Layer 2 of a small transformer language model trained on English Wikipedia (26 layers, counted from 0, width 96). Numbers have three digits each and are written without spaces.
Take only the direct path to the model's output, skipping the later layers: a vector added to the residual stream pushes a token's score in proportion to its dot product with that token's output vector.

Output vectors of the tokens that the questions are about. A number n stands for (n - 500) times 0.0037.
" came": 439525509624314486739358530519393391655562319573513357369589457495663557569516344519419478404448550347469392474615477458488546567425345321539475342435535467465578578515500404495617487408542424524437635427362582602565541560497439404478403570468637523538381551479440362495584532550505575503
" Oblast": 396388356280380235561308645589347567730608687588385447410546644693519552167245509404630597394548615663375607527568460429630504470610593607459482477619322394459698314515385449490597445460330528492353653492083587317442439587414730300458646643411658617543296402674454389446496368562412550591
"Japanese": 411393533591481440623434451673333364585480380653554537411450743496618522362533848618417465356487509816326021454645571284828517615567488648500589488744639375507170486634535397489588380666381686427229747404505385406564504809721617281472515363617374289659413487576496582567567383370339585776
" agency": 391354454479534356481458399482488491473608592469476380554320519481625314504272763533535707537525658546353361561472535425397559546513467503243508440462556664440309407354585726493406407559436437356338567283286653664532420602326470598517637539519286447383247242517345594449646528540503504569
"itar": 445286688556424470522349458707428631580282632504520418471410523597520161479434572687437478300421731633376368492282770343496311538434454533442500632227528433371323626337462304496466556618567589368289517535234734462362585466427443189474518225801395357480504540670598520379504474408410580476
" Hospital": 390401416369571349328437416476504400402506503424363249537497380694542520490548519482551607326608452802531600529446547497681444356446649560321326535473566293597360482401355539505433451467569424565402339617407667481512272535432678557479587669603333513461481608545506404545449518647444763737
" awarded": 282466583491570320414392709426469539710477472405379488571472544526515627577400407419434443338638338506523469537605436570466494503313532639400489308361475545622398534485260402500402584364259582488433692611372546509408587510515503389541357538466405551394401432313387415511729582441563359631
"mp": 525414500450597293477467473544695581678569237696350483660551540530222449422542513489556604349482638363420574490342633407330479462684568402459488300442702697525563465385400559490500582380526608639431493448523331388231514682595496329646389399368488211547645614613507554402396360451591658554
" studio": 558482627418423696455324494291642450520620458407436465354371583427635453490401718711500730252436493364448432426664510432663686563538485493409658491324592571486500362568473536496514363460446497559237624319359636481649456757634496497556546601528471525569367444526635421551314488572377618500
"y": 587474324712617711293332507703512582483626437457521507599532414226652346657657546409364369508442676598369458558532433555438293409585676429464731490667351391338628530394516578505506511446633397402632460469415337490376412574360584593589723431389427476560717472476476628526633608456710553429
"iment": 530319345487449467701287343576398461761420578270134356636316553536474176441458744572576600235527650314421190381428562318321230525432293460590586475381333536561528359455306428494310587575520702744374527415459524293553403528525860335418658304557429664688382452595453491632315298327416698399
"alog": 473414513461507408511369393745526451628378597571336375419205588659354635625333686672284731424488610334367449588112509470673317519326592421347608429405500294616402466242199518500487438464529492457329608708356287355471334562597453389615441335606564515461372516604447374589504358492409445355
"mons": 597421491386613374543305622746626267562500438377477322638704526544561468403515756589421436581468712589496496615516649408604457526504493369496283277322453662551416424293217511487557383591504670726395428530582482474616530413541619536622410449449249206649504223419431303486723259471436518252
" 978": 333369770639438380677645402488569587607443603406485478300375729529462390596665541527674563283563777644582332553559625523607350504298380535675473411477558612537121504373302550482602469504354543708463658332439561515443347508658521492572435496404441463465370662629504547673238500250516325616
" someone": 514477773366549647709434626377319598446583575430394325417354361594493478414514706491560507555571632474638370440470546419408302317497333558448284493474464500538041636616344547489315464507547587680485370315386530555594448576672661449453417655465374535695476428340274496434399346345668571413
"itz": 615448471477259540597385489403529473455250534358379412527629820357422373391412599571385459316360563684239290555651527372583534580657639286691496500209489383677500488393284528495529425469423721624577601361544462554486354620443721431704567514475319703553551383559441393403677411476646654511
" title": 537453549490582391472552337503492482604562393335530746412555596406722586486585508580425651533601701570342378374417588509463470629395494599343539314627650514353513664200579503499419429352450626362554802467215462561491595611465507410453339481372460588622317362347669544618500466486452465541
"hip": 374422339406465633579279448513419442432645826504658384389458508449563843385467617389543624440447353438296435504426743581453543688351476793540323496509638328403188477347296665494362432448417418730194579475392579342777372654285569131455489444583602549436504406735454642316857434478483306607
"field": 535364362468382583490342386307508318637559672421410466467440340497462457606613614525656610542620434698241562483247439454598585632678517504478512377368546712482228561370422412497403327561493151451436453438608631614680517504500592475514619517523473225504340563719455468341575551559579640312
"erate": 430227416500578428609295496618346589614402587279342427393418631438438444496581854615526565320794640459374318357520613497636579508657639372512587580676692644455705577496310606494524733709562548812330651450283427282614378496492371258503388340607457405718534354477310560518367468413576661623
"ify": 175329406212496590628414436439284618529562529247484627636508703461417380338463751596368504559648650548419486599530523566463281561344344410583617630547585539471149682297258422481417416586663509673622556500331789255696586518444527414566560532780408443559325605404475262446622416213303584513
"bor": 537427332248333673516402493383554217722430531661433527468457377631368465333396496449712384556539425468548560399296516396751555648540634378464532361388573628524340507318480481499550311549681448634404419493605678428433540628546631335528618610324425450328354514602503441358523406482476444365
" platform": 452497421500582483366444466510561494413587419500329437520281473578452474520210670561658524504550365365400397567477408514482600425399595477450646431553709635477296409555564578501578351609341588429569690400534575503696340665568412302545403704511475625416384523717614490494504394754388625402
" density": 277444334592469438387445525713402815542549576442560500353431323433357605429422651548373636293760616655618312444445621341415619276493591729532482260523396691480317657294554429496657462617341600618283543489504642438585371553372483336497530435592492511385186408489433608581385375424430241481
" Source": 247448685500443357592564340428526572573482526547597529510309704478431385307500837555574600468377257714663445633623563439426517481513654685335485340527413383752546529491387592494378440534518500556475510503496417449559484433342518293628406519496569414350683437464464406567571497392311535554
",": 598588414662589803453459569394672394631639562336679407489606410585424582626579299352429356540334443405355648608605590548427533352504448407549597578485411287327694540479753632511632676433649441353421428504554588674606621457486340706359412445432736698312681452467540515402373607665511500330
"tle": 545412662496740509661335370345583620624316678589541351383231308345312458496480768638473435486612617198292555227509401572537529420456536529517783307306584452471363482539359581499404608411389223633286534399645515278488464562460527330520651305627232115700395537500431336351477455491572699542
"borough": 457285399244551328643236369558529273461576633289601542302430565428415751361551474558528472214817419437403637445367593421711708703609664518563280308346325527425424383255454560493530362575672382552546322471445552401801370486471768346727374516354415512496299388752436404333785378333452671400
"lands": 542410227469300304403361386817240458523518709263477372423371537504420429335519755439432411711588565589409691519372469362530590608583496449399549324445520641571466399518623572496580690619360465679567540266574550644709481500485868318777493361449661358527406551515584323414530398594346736492
" structure": 445567333494613369359390487718472565439608478441560433532297513508525477425376682550464538506635680263651403497514480481592589521446387455431458406571500520430395410335679567503495419559423565625443629584412539582482460647458506321418608539373570559375484481453557385439317399570531461410

Each question shows what one neuron of this layer's MLP adds at an activation of 1. A number n stands for (n - 500) times 0.0014.

n352: 477575497503544358437329547404555682468380479486332410393649518505407450333367596430616447408497500536450292449552578508546236362392519444495474572562392578527430465538417503392328402438621617384387386370578535523483556544522586587608402536434670474441304519613657503494487429414479472539
Which of these tokens does it push up most? "iment"

n132: 459528455548535378580507514479476428553441456711485464479375466475462629422596470390502419527507403533569491464504478523512516410363539639506555452475463562479567639603412523527394431577340494491517591622426521523437504572388457464476362676398490475526467591419378525536506550365554478486
Which of these tokens does it push up most? " awarded"

n259: 437513589428472553560394399438560454429484558458436606459479409423447538495505529495513465472466532463460605464514679443446432365370493460443590460607470681417601425562437531426439463466336495430509522527575610399528444379540539415485518537486476341509372544400540399457367449379624632295
Pushed down most: "Japanese"

n204: 411440319427537330468492472455429451453426500433518734510308515485444372367492492468490447629574528436558576632510521587535632299562408485539450583465556538431528368706548394412545540534490568424322451372554492447489356563537490531595647521467441429528469510407600652571656371500462536314
Which of these tokens does it push up most? "lands"

n280: 615536472534476540445359416493460388566440500498610424381515414385561470482309447500449505400775465438571515491538377407480502533540431470493621587601464468458698493573497402397431565406547431470554502431577449584562538502471459486633685387617538558409435526341456629585475564592521515558
Which of these tokens does it push up most? "y"

n295: 601319451424410675486600571450527412529536432426456598527472467498502396500433372421643424426462642429564423424561461584541541448538509440527529535582608515500432502455536544447562485551355417656627527397460560370482441518525543546443464438403615520516498520623500468467423458547751536525
Pushed down most: " Source"

n208: 516447621656497476482518551403426455630480557438365424548460448553582461425473624607436521560471541536567487474396275388498524178613538448447581596595616473385429477548462596592486517460528470505442373467633535600464590564487616542351704510599555512553620564400351495529394561472534425356
Which of these tokens does it push up most? " someone"

n371: 441460390476451629490532493581544442336541481542460383332545366530556412536487481564470407314692554571566430385442525564550655368471481521510559500560380488538441507435519537305641587521572425633386646529498508532612446476392615469566367564472657559479529555481594615457409527517451455444
Which of these tokens does it push up most? " density"

n73: 456492482448726524435556544544433435527531442382552601639508476446429478568678588439540487447433451643518545413448544485424389603602487442436424445329445468477517311567409483583454568403492531519518414598408566455477454625712552312509627673389517600396399495469485389614568704469602459618
Which two tokens does it push up most, strongest first? " awarded", " Hospital"

n246: 488449443373527495500511592620543420491529507536593477616525519534450532332450592546483454509484517378710391687600556543599502473398520397580472434495532641439476460393754543436648441476531462416511504471480569483500598538554485463525484450547538496407502370575607438420576490607481490443
Which two tokens does it push up most, strongest first? " structure", "mons"

n63: 405511505325503458570439462576552529468513580477553515446446327495349474568334668477514548632523474347567636431547654573368435431495433415527724647513510660441346419493506526506495606669389552394431592565559455531420558555414495471497527614437467411424530567505500495479458567591440627619
Which two tokens does it push up most, strongest first? "tle", " platform"

n258: 548518526508626590510488530411576754447464442502498431608493542591540418430578372464491592529522599618403532480507462416655497500415474505680601544648476527456604566517351447609554469460627434512441635456493480575459424459478534440463557602633601535484399514601365407350570496547695500566
Pushed down most: "lands"

n106: 452482452538432596518387502458507641354406348437584554563329521465566601478549489493564500601632573488385562489532581557485507427613360560605396535547523564462490484525534533583617524410464610545527652614617485522405447407590587573540507596553528549507565660604551668445522579420527447447
Which two tokens does it push up most, strongest first? " 978", "y"

n293: 449466360525503470571415747587614369380460646598642381628556558454552429458503566633445460532530419385758647529571425519449554432531293575415512668456589459583721542475609369447554500547520684397525519549525545476577529454348416519453466465485545514654444489687284459464575484486691474428
Pushed down most: " 978"

n359: 456616446526316443523550446549378414574565631424440452437559486488476339467358591566415453429570637526553583579647527318405304479600531492495481439438633433247428526351406664532602566398449539578561407447505459473492500531505608467668422555679558485604455611469414458549493466487445586586
Which two tokens does it push up most, strongest first? "lands", "ify"

n288: 485461723423618371456548426334406408482414358573635520505338569699586550491421527576409539331451491606351457369387487442357639437530445567588544435306508429624585467508347423421412438419309632721462562443533456619542395572533508594406483394517383519571551486519473597431435520522484526414
Pushed down most: "y"

n263: 449509577545444641349513534476458535352464527498530526479498553540467528491442568451525556517526583545547321453481512510516553471394466570410504623513457482502513598592524319461446538508525420597498512539483471425656435487479542455319633584611657506427558578463457365454516516458518574341
Pushed down most: "mp"

n290: 467731300608275477331551571461653529589369651490476497509648635577646578408266458405539544525649474484642416480370614547412513472451606457333418611391469533518464226491697548732544541476552503506512439439638596446550575384506385600633506554582529237589476469512685713539503388599554529493
Which of these tokens does it push up most? "lands"

n65: 410520541405462530638498454557423509469485567559478662520603439534521488570427563481383515360526518469416442608471626443471526473457361494362662608496515458437582529428547596454447576406414494522529522531500507556557506504571391542564492489530443556620665459512547559411551567582432606422
Which of these tokens does it push up most? "itar"

n325: 284482343404497604573470418533497424477484320637591677474597592536443580440420474536576333508475451457614508367489525439602506444444503574693437448553446428379543410615402521573505482511561511615222566520426511528416495627378477390660524585593485524638620583662600500486619433657503595542
Pushed down most: " agency"

n299: 682495572476517611449510551468646619479383587396409647438620693410513500523428540433472483468515420485631580505517444350459520548385485526568497599427547393531554435425558437605411509419529498389502453613705531463532529588414643512583493448602587389519452582519498378419617392433642500554
Which of these tokens does it push up most? "itz"

n206: 463495488698507473538500516435626559406362452507558584564536453504401426470564464605663448588534562644559471632579610596425544481572549641474409360676483580532535514342595489442566364427666447427539518487509622496427557413493536579456570656595588484484592463544584558461463457486415504495
Pushed down most: "alog"

n321: 486369464593459580520493472448527450531432667553498546546390544365529574355517458491548484458545478500493512571484508543526443556453615540563574574495566444347339453482459569380430540582487574568389575510482371547573609332568554399445561502429557331518685392427412528346419586603513492460
Which of these tokens does it push up most? "hip"

n174: 397616599537526421477647540468363582521449503335487437484335552604397651618663459586598528423608655542384555339441506580556447453436531404433349514462421457525494575411284419302439511428389506491486587539437580618602550429619500609251461654421545557602381648613587543585331414542349417603
Which of these tokens does it push up most? " 978"

n119: 575403681404460511545361463580534484431573487433389411490549416475339400390434472276546620465486433474629427422438275555475530396469618625326569407465423623523338474505515558545586557477562557378508462395608411557445590466429604576477555444390456599495662508348357410547616594518540432599
Which of these tokens does it push up most? " someone"

n57: 484481575567570389419466504430509472608493312434440386587374486544363447500418498378524665516498450475524470457522480420412481431474571617509512475585545453367533524480437524599487454528625540336557320425533384485377581502491458448578498685435500401448599549463509629442426502474489469431
Which two tokens does it push up most, strongest first? "mp", " Source"

n118: 458489534485452623489454518508589368553381620570533516544514726563473422511489536610452449651648413503587451551432627440550370620414458544500592513272383465438483412461500472493537564472342495415430469460360648621497304537532490546624453460732525406495532471544423407511527327568735544433
Which two tokens does it push up most, strongest first? "itar", "alog"

n3: 505650451447424512477481478455574401395516419507548512575477487401475311517479689557574509491453567495666537540462500517506507500632509597552526410439482630515582507538541457427598475582447653577536595524602548437502571477621504605421421392578487502531566626400621491337421393500604487625
Which of these tokens does it push up most? "mp"

n342: 644421529503558334680495524450488347373680420442378480490539544505578562448748561381416563515394548533372549595555432585545374342643545529386516548508575605459548502586590462457402402630453364497434345473405376578505537600415557553522468523568509589444600545547439462518462447498399530517
Which two tokens does it push up most, strongest first? " Hospital", "y"

n378: 494296492521497467417571452487537369492500547296503593662640507513515449455373292413322641516303463497657596455540491475520430500532588565601441519497495538576594518680443508612588558537489375503369510361390418582530455390557386355479567427461347510597456665668531437536518374434544463645
Which of these tokens does it push up most? " Oblast"

n14: 457534467294524577438493529396308540331493599406470607402547482444493594475621495343357457398498636296479615584517622491603502448373505414509568515453649639381497425495497537441361516512552533564451454330472389445452478538555529560495519469645551507519554467612537581470570507549443478513
Pushed down most: " Source"

n161: 598514594537343505567685554466428371440443495479398371566335450314521500503587661568341558505505686477552537550559385495661524482462479681572478623540458485470429505566561587660408556475508331513439563617518538626479632456453385515514487453503495328492416500639400387387556572592609450537
Which of these tokens does it push up most? "tle"

n4: 652500507590486572360529480641525577495409583583611431518481571524562558476588563479522500398514468671581519517565537617577498369468616495634566547581638462455441459530521674385513413468468509418552471510566576480570502229526573558497560392500452581546566431452554414519461378427632481402
Which of these tokens does it push up most? "y"

n307: 481529585712379509557482364463432500468610590533549494433525522381563594328563514639457500500364658488365555387559507356427456355491369343476324485380602608337585509650638460393609620564456565475418509539477655531290644608356477604402408633466660699532630536523477548528671561556529420774
Pushed down most: "alog"

n346: 625523423450608431643410532459528581492453378502443422431437448635502364388455433490612469606414342626443488507669565412467411484556413385437520486466488661491578563512430541585520476477432484274528417723451503489440518631361527450518441618463391569461505509572431473428473502540432421508
Which of these tokens does it push up most? " Oblast"

n96: 486506558512481584586544303362508698483511477484551500539428453515468567613551365609461581593514443435541682423580448462298472521593658492566545503622543334547734466633445472503548435405260500500539526552592781528460512408489386461585564473444402448403381519337557388461545512558415564458
Pushed down most: "Japanese"

n271: 528609490289465566620435507486558596456488436455481580586435433421473612392320502453533465435447593583479518455413581528445354316447568358500567500578689579293433529346530479548555532502464536341579427524424490456323520444466502458420507618533447500510619330411611465602452556546467549425
Which of these tokens does it push up most? " title"

n306: 519372611571424495471529483369577435568702448500545545415406416521374523549498532545436522572447477578534541521496533452519421430520460444555579534409451536541528437377452721516460340500402557587393442538530500464569506449404540487595398522609375438448678641594519504546529518522513435574
Which two tokens does it push up most, strongest first? " Source", " 978"

n201: 510341457649455466523453412511655442463488439378504453525464500456496518612434612575437606606486493470344526397438347469576534376359484505585478389605477504584439479665550658414419476416568399517480590595466387447500526465507511449586472479539585496366404537584527467466402583406424393664
Which two tokens does it push up most, strongest first? "alog", "tle"

n219: 676482555531535420547490462540435444561584529559621590300541386571481491417517396505491689583469485561484445532655574449610424486450461486491502365622577498600542523357348569405528386381402512444425468638548571513573612402577396325421553571558568498493548486459527447517450549530534539562
Which of these tokens does it push up most? " title"